Layer 2 of a small transformer language model trained on English Wikipedia (9 layers, counted from 0, width 96).
A neuron's activation on a vector x is GELU(weights . x), where the dot is the dot product.

Input weights of the MLP neurons that the questions are about. A number n stands for (n - 500) times 0.0011.
n0: 519 583 601 567 590 530 677 476 252 442 525 356 693 544 502 451 449 676 517 581 788 489 612 640 463 772 360 629 573 430 359 611 205 466 416 483 576 448 226 769 465 397 427 358 537 669 403 567 361 563 538 518 313 451 503 635 484 307 468 825 368 488 612 572 336 585 350 788 677 203 283 320 603 502 616 437 542 369 726 316 421 371 565 574 635 712 832 349 437 483 339 485 382 612 511 463
n2: 410 507 518 510 395 528 389 522 371 500 472 586 289 492 635 363 201 510 527 604 734 673 457 622 511 423 601 447 378 426 694 414 326 508 436 457 532 696 722 411 554 545 491 462 520 313 465 372 556 536 469 469 370 568 269 590 392 345 570 640 402 320 652 514 297 223 592 333 635 564 826 244 463 495 457 837 740 328 191 458 542 251 575 493 167 473 473 454 774 280 293 434 435 478 308 607
n7: 494 453 322 710 397 663 255 448 514 488 279 197 434 144 348 338 664 368 630 531 370 712 682 472 397 559 532 326 712 467 556 474 225 428 329 438 611 501 649 513 597 349 555 487 516 530 506 718 423 501 482 706 377 526 399 467 457 530 587 636 642 507 359 556 422 549 475 95 541 490 800 583 543 699 533 390 398 660 573 570 572 557 461 538 551 331 607 469 433 459 591 456 554 683 391 607
n20: 430 386 349 551 615 640 372 380 594 457 467 681 516 700 492 555 394 444 646 587 408 614 501 362 273 253 620 550 406 484 466 565 646 527 755 650 364 800 526 593 695 357 640 446 582 561 636 423 541 683 492 450 404 241 321 388 457 704 466 352 607 401 435 347 465 461 683 479 389 380 382 396 448 567 442 539 499 553 394 624 537 356 238 432 281 418 349 362 573 592 383 110 439 278 714 342
n28: 616 459 392 432 557 528 719 495 315 622 448 371 584 640 838 669 464 671 413 897 519 237 364 719 460 459 491 619 774 724 552 251 437 595 239 546 582 520 490 434 535 507 682 390 346 472 553 417 615 561 625 492 385 503 428 377 413 571 567 655 436 421 422 553 575 318 625 545 712 163 607 541 494 281 448 633 564 516 418 389 594 512 527 407 590 769 656 461 525 402 402 504 464 412 585 530
n33: 498 187 251 539 811 524 578 505 456 561 328 420 587 220 741 433 399 515 672 296 579 577 352 292 351 507 653 533 659 710 633 508 513 606 361 493 691 660 697 355 689 601 422 338 352 466 407 320 425 388 444 669 385 610 552 429 371 378 610 497 386 512 510 472 383 556 699 259 599 554 403 426 533 273 369 477 573 421 805 537 471 450 427 325 522 482 388 695 471 709 505 433 101 833 653 810
n44: 634 391 312 480 565 475 530 510 441 387 409 317 573 345 680 555 658 361 591 917 500 611 647 413 614 383 531 358 583 313 686 396 219 410 366 609 580 495 626 540 334 434 580 615 597 501 314 637 457 502 523 437 465 609 133 678 451 471 858 589 532 724 624 671 392 359 699 487 648 551 309 487 716 605 385 631 609 497 669 461 416 355 468 425 422 481 595 591 465 523 344 469 484 465 494 534
n109: 168 516 383 786 679 548 347 333 560 458 702 514 559 601 492 546 667 546 352 305 571 461 533 529 502 272 603 693 300 410 526 440 484 514 730 639 374 556 583 303 591 243 479 531 741 783 428 261 508 600 514 572 411 401 492 670 360 817 603 428 643 603 706 207 578 366 460 433 499 442 586 580 534 452 411 258 544 506 500 553 709 345 563 502 458 355 332 583 570 561 569 513 565 464 719 576
n125: 459 590 431 536 721 511 428 277 396 498 507 417 479 413 906 671 743 507 334 632 651 605 578 450 681 426 761 351 580 500 552 492 621 308 459 455 597 492 679 318 587 459 512 484 341 441 523 392 262 449 603 699 556 489 686 706 327 559 372 687 292 518 572 588 705 443 597 641 472 589 777 882 183 383 330 476 449 465 613 658 394 514 640 517 601 385 293 543 472 385 567 266 569 490 522 754
n127: 533 511 170 571 443 544 559 487 448 564 338 520 725 349 608 485 459 566 709 708 593 483 455 528 559 591 787 451 486 749 576 470 392 420 547 469 428 369 523 141 636 467 584 314 373 344 450 488 970 655 429 565 346 278 513 452 504 469 341 581 495 265 398 483 597 398 554 427 346 641 113 202 506 372 460 536 375 535 476 247 307 507 494 614 658 670 507 317 361 515 479 570 467 720 352 441
n131: 466 490 703 568 344 612 425 369 412 571 756 387 506 613 511 771 377 573 395 473 416 260 445 332 680 419 255 399 361 521 575 869 442 577 154 658 322 273 476 329 443 652 461 739 387 423 763 480 630 366 342 418 347 593 461 593 515 713 731 571 565 636 405 661 392 577 394 609 404 300 343 475 808 484 364 490 468 615 234 490 478 486 435 542 503 669 808 629 609 691 613 912 516 519 481 309
n133: 471 504 399 709 386 596 331 431 590 452 579 407 635 293 594 582 359 521 473 550 711 289 517 473 416 445 553 375 715 321 506 482 301 399 327 449 764 313 868 387 517 358 433 738 563 463 432 468 499 413 583 613 392 608 505 597 405 464 501 591 317 663 428 362 408 331 434 610 641 510 581 525 601 473 436 503 427 703 527 661 429 566 791 495 692 734 646 555 387 526 696 594 374 692 398 520
n164: 581 430 322 513 473 598 430 435 359 518 421 500 458 574 316 554 547 419 339 268 467 765 463 297 511 394 578 684 443 496 209 569 592 476 532 188 515 706 488 489 441 195 274 477 420 518 651 408 381 434 500 405 452 375 588 374 634 511 225 311 532 681 473 320 443 473 513 597 595 555 604 617 556 584 516 162 248 662 497 609 477 544 599 575 661 589 519 633 384 513 339 552 653 301 455 366
n205: 595 380 444 628 507 363 664 393 304 253 228 394 642 396 258 583 417 371 493 626 709 529 423 455 491 560 642 560 496 514 733 438 441 304 502 413 327 516 488 475 294 455 882 415 519 407 526 605 659 567 848 415 425 420 624 370 426 525 454 425 404 616 807 299 435 484 499 607 569 415 651 351 493 560 751 535 383 392 687 517 553 282 354 415 615 788 219 668 465 372 137 584 352 435 644 750
n212: 415 841 492 288 485 419 425 345 486 509 537 476 573 426 305 655 413 351 469 583 556 548 517 690 544 705 410 685 458 318 478 424 585 466 523 635 300 745 712 513 484 593 413 590 380 270 563 777 357 352 384 629 368 625 234 291 569 475 820 450 620 476 311 609 616 262 372 247 447 689 525 438 311 547 518 932 609 474 422 536 523 510 329 564 308 480 717 453 568 281 588 208 477 578 157 523
n218: 335 193 604 374 199 487 572 581 412 480 456 628 487 213 434 609 431 465 514 429 345 467 567 289 539 381 450 657 327 723 642 191 491 387 665 329 649 519 752 525 323 776 816 401 651 697 608 536 522 513 538 507 657 268 522 588 607 717 408 389 384 413 645 607 575 523 710 389 573 422 528 515 650 555 520 394 680 671 563 539 380 342 774 421 578 363 380 619 611 415 372 717 458 561 287 574
n245: 349 430 372 582 494 812 532 520 544 635 407 678 664 463 491 523 442 375 669 472 478 362 606 396 296 241 607 512 700 370 414 538 336 486 318 670 577 533 563 565 622 469 686 424 466 483 661 428 573 519 671 588 515 505 372 334 399 413 436 641 412 325 604 353 518 319 740 360 413 562 696 578 668 489 430 841 341 517 596 419 311 477 410 558 366 520 648 330 535 598 671 426 471 604 315 673
n248: 430 600 451 534 505 539 756 627 540 631 530 459 540 617 592 591 562 453 513 516 559 405 557 663 445 280 472 811 475 391 438 393 561 691 696 772 626 333 486 300 641 713 686 498 489 599 484 511 566 581 321 537 427 578 565 593 375 704 329 622 512 455 455 491 476 302 529 283 461 330 482 332 598 472 277 410 662 548 326 467 107 466 402 494 613 644 738 466 750 446 490 375 379 340 344 437
n249: 574 626 88 499 294 496 487 447 446 571 658 458 537 574 484 578 630 389 638 571 559 637 450 436 522 508 377 552 652 614 465 576 596 805 568 474 461 664 596 259 626 350 284 647 343 583 660 496 701 638 512 455 415 661 657 633 456 403 831 597 367 528 570 491 390 765 664 454 486 390 113 456 464 430 467 616 622 704 509 223 646 503 445 644 431 471 581 210 394 550 579 193 502 355 339 484

Each question shows a token from some text and the vector x that enters the MLP there. A number n stands for (n - 500) times 0.0084.

" ": 380 615 429 560 453 361 542 504 697 495 581 518 704 463 467 307 488 520 354 487 321 627 371 352 533 717 544 489 674 581 677 508 539 299 489 510 613 489 507 522 462 506 456 561 576 555 605 285 421 417 521 611 693 586 537 493 480 309 394 354 608 565 417 723 488 623 335 557 714 246 515 369 440 639 469 659 504 470 439 539 301 538 439 373 454 520 489 544 562 446 610 562 593 482 474 608
Which neuron lights up most? n133

" Therefore": 438 536 352 482 459 343 605 597 427 443 595 422 618 441 615 254 362 597 375 639 286 524 522 498 440 564 600 521 645 373 476 602 550 366 600 455 376 473 434 496 381 610 418 496 395 536 677 395 516 528 306 504 617 585 520 589 485 502 585 526 748 449 566 414 597 640 686 525 700 590 591 557 538 521 429 561 390 651 281 465 413 588 383 387 392 677 553 626 538 578 568 363 627 409 434 545
Which neuron lights up most? n249

"ur": 550 511 506 426 515 444 495 612 632 517 571 380 558 579 672 291 481 490 382 337 640 472 357 451 428 599 509 681 547 558 405 447 517 433 654 478 577 640 426 448 616 565 585 464 383 568 443 497 384 226 585 402 624 497 687 501 712 528 372 500 729 437 650 613 566 428 456 653 707 461 537 642 541 604 393 414 670 348 471 675 473 525 492 346 239 519 416 406 443 603 663 488 572 489 538 544
Which neuron lights up most? n125

" |": 457 472 358 460 391 495 595 635 434 444 574 453 845 427 536 399 419 554 416 587 485 373 637 489 545 448 532 321 525 358 793 469 542 484 634 449 531 586 326 401 312 381 626 628 496 627 468 224 404 493 609 514 698 399 607 558 591 443 612 496 566 549 477 741 494 594 501 556 780 524 377 440 623 476 395 598 456 557 456 477 385 692 463 435 427 619 428 492 447 573 615 608 512 531 454 495
Which neuron lights up most? n44

".": 490 574 472 646 546 395 533 561 402 568 632 301 622 463 514 363 279 470 411 488 470 382 491 416 465 819 515 421 391 397 546 443 556 443 361 538 460 527 236 539 577 424 470 394 512 523 552 253 445 319 419 432 592 584 484 611 561 270 401 452 636 540 709 656 593 683 466 512 611 566 541 625 532 561 350 458 614 584 453 669 275 583 432 451 361 613 560 556 568 384 652 475 598 528 476 551
Which three neurons fire most, strongest first? n0, n131, n125

" +": 278 635 525 613 434 350 453 546 405 517 471 380 620 441 415 329 488 499 378 624 442 496 458 505 396 756 583 384 430 676 679 340 735 453 541 463 612 480 438 485 579 353 459 526 537 577 545 428 439 369 420 578 622 560 721 401 645 373 543 382 644 445 408 640 521 529 487 452 780 558 673 570 600 607 437 550 428 611 343 652 310 616 484 473 382 585 363 525 584 634 524 408 564 569 431 513
Which neuron fires most, and how strongly? n7, at about 1.7

"ridge": 462 570 568 519 400 363 457 538 460 544 457 554 531 574 724 463 435 502 538 649 616 585 318 242 361 691 529 442 830 371 568 518 585 383 670 351 472 420 435 453 466 396 560 506 536 400 519 257 488 214 563 420 542 317 630 514 500 529 580 452 430 435 525 724 390 550 546 598 722 618 562 539 517 447 528 673 474 422 477 339 357 695 452 458 369 488 435 535 535 547 684 458 535 520 304 481
Which neuron lights up most? n125

"we": 474 686 404 534 417 431 543 388 546 610 642 463 542 582 739 375 202 525 487 627 500 591 330 424 454 744 443 355 625 481 392 562 507 409 496 348 508 489 585 403 528 465 525 398 432 487 460 406 471 565 527 611 713 486 689 512 538 280 602 286 414 469 565 820 504 547 381 420 690 739 549 523 496 426 384 511 596 477 444 332 314 674 475 478 424 503 462 466 539 601 488 334 493 445 478 431
Which neuron fires most, and how strongly? n249, at about 2.1

" among": 585 610 412 569 436 257 542 513 536 476 584 529 666 473 643 334 316 606 358 503 306 437 403 438 447 575 514 624 455 585 510 534 687 178 476 512 510 403 485 518 497 456 556 510 642 505 562 496 562 296 512 496 619 524 418 570 488 371 469 680 675 246 578 465 467 430 522 560 709 614 585 450 473 404 384 565 455 588 476 496 450 583 421 439 213 381 551 428 368 609 567 509 503 365 433 507
Which neuron lights up most? n2

"y": 626 725 493 559 428 429 498 623 571 503 436 397 572 567 492 335 538 683 406 467 439 602 464 90 368 511 498 396 460 368 434 530 491 225 462 426 399 541 456 447 428 488 497 459 707 477 469 414 568 401 586 345 641 537 535 546 497 362 670 474 450 457 598 693 510 502 643 383 531 584 531 616 445 540 446 388 564 431 398 503 390 683 387 395 409 398 527 590 624 365 573 402 557 282 557 663
Which three neurons fire most, strongest first? n44, n125, n2

"|---|---|": 254 642 337 485 398 340 449 505 453 466 540 535 723 437 540 483 364 588 444 422 493 368 591 341 458 610 555 263 442 460 637 485 613 510 664 400 493 519 294 485 475 559 559 628 386 629 469 313 475 348 470 578 569 443 471 672 639 457 441 379 579 475 403 612 543 581 454 550 630 514 468 563 670 567 620 504 365 516 486 450 324 755 489 352 279 434 310 612 528 533 374 486 394 500 325 501
Which neuron lights up most? n218

"W": 644 763 466 583 460 346 618 697 537 626 614 381 558 648 482 501 351 542 495 481 629 451 435 255 467 683 410 528 480 544 645 532 554 454 617 389 711 496 626 423 481 546 441 525 504 535 386 349 465 428 620 534 520 492 772 568 474 359 621 285 538 473 677 617 577 616 353 377 544 627 604 484 381 482 389 523 544 337 456 425 342 638 438 326 506 440 429 487 531 581 468 479 711 493 454 462
Which two neurons fire most, strongest first? n249, n125

"1": 594 610 500 471 383 338 525 598 630 371 675 423 735 500 575 261 224 638 544 654 515 569 480 250 359 675 452 335 539 340 534 508 678 482 461 513 500 385 348 281 436 448 378 305 494 504 521 365 405 414 439 572 605 507 495 498 609 556 425 321 615 513 631 675 369 574 476 494 652 404 580 528 442 364 511 579 421 591 447 576 334 471 467 525 548 508 553 482 524 435 543 585 639 525 383 657
Which two neurons fire most, strongest first? n133, n131

" be": 441 432 380 528 491 451 570 533 455 705 697 558 645 515 463 341 355 391 449 493 417 623 512 450 568 612 611 480 610 480 368 538 756 266 462 375 577 483 356 541 398 638 453 445 556 402 581 354 480 510 562 630 506 597 441 699 417 412 407 534 738 517 503 811 391 631 588 572 567 564 546 417 527 435 598 422 557 504 395 590 300 549 430 387 316 577 531 403 551 615 510 459 604 366 495 598
Which neuron fires most, and how strongly? n164, at about 0.45

"ate": 509 602 596 490 503 449 446 651 462 476 523 612 730 484 695 208 238 437 588 588 370 587 494 306 448 521 520 585 735 429 545 452 548 253 534 426 552 354 405 456 428 543 620 466 428 383 586 373 487 229 456 348 745 490 501 583 454 520 502 502 514 281 567 640 570 515 559 524 658 539 510 424 513 507 597 504 495 484 484 406 361 695 336 551 436 513 617 494 607 637 397 550 622 571 426 521
Which neuron lights up most? n245

"-": 489 565 497 642 505 379 428 447 467 488 496 436 794 526 463 208 393 534 477 588 480 562 441 387 496 844 598 537 555 568 575 614 457 371 522 443 542 494 405 335 477 468 536 512 458 565 639 460 539 223 595 628 779 535 529 491 438 284 498 421 570 536 431 716 560 599 332 428 709 576 605 392 665 557 416 516 608 557 397 586 230 514 388 406 403 464 488 556 468 467 528 516 704 497 526 479
Which neuron fires most, and how strongly? n7, at about 1.4

"ing": 410 735 536 444 450 437 573 485 699 475 475 551 811 485 650 324 451 483 350 572 366 579 400 358 476 587 538 379 584 479 551 459 506 320 592 530 390 511 454 462 565 549 430 316 490 368 507 375 655 175 567 500 669 400 592 395 483 643 658 311 557 402 700 484 505 514 398 596 730 525 569 538 513 379 476 491 588 568 540 582 572 745 351 433 442 597 506 456 522 558 405 542 412 413 355 549
Which two neurons fire most, strongest first? n205, n212

"]": 412 696 323 634 661 407 688 631 450 574 694 534 629 567 623 287 484 530 497 541 448 574 556 278 458 731 577 555 531 383 507 455 614 568 663 450 497 567 546 398 340 356 516 482 478 568 497 345 549 551 536 536 671 524 544 599 537 435 698 444 472 605 523 684 552 439 546 497 737 612 652 641 509 521 344 685 425 488 504 463 403 511 353 386 360 512 526 549 694 551 401 464 634 605 348 489
Which neuron lights up most? n44

" on": 406 617 491 732 525 286 524 495 401 503 596 423 816 481 570 405 462 607 492 480 401 496 428 441 417 741 634 557 362 574 555 368 688 206 554 474 454 353 357 450 516 439 455 414 449 652 545 515 576 308 547 555 704 548 492 518 470 453 536 459 585 281 412 680 448 610 555 443 719 612 559 466 548 402 458 600 461 471 511 545 471 709 391 412 373 561 527 526 499 503 511 392 624 487 499 506
Which neuron lights up most? n127

" ===": 409 542 346 636 485 393 541 568 404 515 452 549 644 434 619 372 465 507 379 620 346 585 580 256 524 598 549 549 418 425 596 529 623 454 467 602 431 519 305 397 531 435 560 348 563 629 606 380 399 328 584 498 553 541 326 603 633 266 432 495 744 471 594 544 749 688 533 545 596 546 495 361 576 443 450 498 380 452 406 569 340 598 590 494 405 682 433 512 595 589 368 468 681 644 309 476
Which neuron lights up most? n127

"be": 385 584 401 641 497 404 534 506 534 556 563 635 459 531 641 367 195 586 544 511 496 635 312 318 454 695 497 366 707 384 444 500 559 492 396 426 503 459 467 505 524 442 505 416 440 414 469 374 379 573 480 412 723 558 660 502 485 464 406 376 607 380 567 717 549 557 526 469 557 698 549 411 384 525 451 275 665 578 375 395 419 746 255 388 392 478 547 459 597 558 459 342 642 402 536 543
Which neuron fires most, and how strongly? n2, at about 0.8

"ng": 407 553 620 721 493 451 330 409 685 469 434 430 546 589 731 340 258 500 441 608 541 586 434 248 408 566 537 567 515 532 500 557 487 456 580 365 589 418 581 521 436 418 504 442 456 525 442 512 446 403 445 519 745 444 627 428 592 489 651 491 555 432 511 758 693 490 452 705 598 599 524 607 501 628 604 459 707 491 445 290 423 796 424 418 429 477 556 531 543 628 640 569 336 576 471 584
Which neuron lights up most? n133

" in": 423 543 459 576 475 195 510 582 603 492 530 413 784 667 660 349 434 598 468 436 282 529 460 387 457 624 705 621 459 412 495 493 552 192 427 601 515 334 418 535 549 469 365 475 530 559 511 544 548 367 612 498 630 459 359 603 491 400 414 695 636 241 473 508 525 614 483 497 733 462 454 453 577 370 484 553 583 521 406 565 458 598 431 450 355 532 555 488 474 472 435 502 513 483 515 532
Which two neurons fire most, strongest first? n0, n127

"3": 460 656 406 417 430 392 573 635 521 479 554 403 690 617 380 186 219 450 340 611 586 476 531 291 580 585 479 435 458 422 446 387 616 463 474 506 483 464 461 386 417 487 351 480 460 703 433 287 446 323 294 658 550 581 565 479 468 396 472 364 688 573 710 636 460 571 429 619 677 438 592 637 478 513 458 551 603 412 405 533 315 449 570 423 462 436 286 521 553 496 541 563 552 592 474 602
Which neuron lights up most? n2

"s": 441 656 483 520 529 491 486 706 534 412 520 450 876 466 598 366 408 617 504 731 567 397 386 450 477 458 489 445 636 262 522 605 737 266 500 601 535 448 417 463 374 337 498 459 538 412 473 405 546 340 655 502 651 434 494 611 420 368 608 458 464 531 549 741 510 562 441 381 722 409 370 502 504 468 339 497 502 429 523 468 370 521 389 315 348 508 512 519 648 503 426 513 540 426 460 493
Which two neurons fire most, strongest first? n44, n0

"2": 430 778 383 436 503 197 508 597 488 357 706 600 630 591 427 339 284 612 551 469 541 626 461 277 353 609 456 387 432 460 556 399 727 419 478 514 397 587 364 412 396 419 508 458 619 646 544 434 497 268 393 553 586 577 553 532 412 307 482 349 571 469 643 612 507 519 426 627 453 399 652 564 547 529 470 536 554 508 419 552 320 395 420 469 457 397 341 529 450 573 590 381 562 572 526 575
Which neuron lights up most? n109

" throughout": 403 552 410 551 418 240 501 615 461 440 484 452 656 600 614 343 488 581 391 495 339 452 556 401 400 660 651 538 465 419 545 486 668 194 455 538 444 336 428 580 444 425 405 490 415 512 568 495 583 261 623 479 649 459 368 608 561 417 502 745 685 329 627 395 467 647 537 499 673 451 536 438 511 382 413 581 491 463 422 460 426 641 419 498 311 570 447 479 517 657 530 480 537 401 330 514
Which neuron fires most, and how strongly? n245, at about 0.77

" Succeed": 484 694 372 538 419 405 481 493 397 527 587 316 616 455 619 384 177 253 343 450 470 414 478 463 630 561 490 449 495 669 622 572 674 617 371 261 576 429 413 354 537 562 560 492 683 406 442 404 409 448 560 584 668 559 654 479 460 465 593 366 679 356 515 419 602 612 507 514 681 508 423 618 444 609 472 357 522 418 441 477 316 550 403 541 408 481 587 416 398 538 486 383 683 437 397 452
Which two neurons fire most, strongest first? n249, n125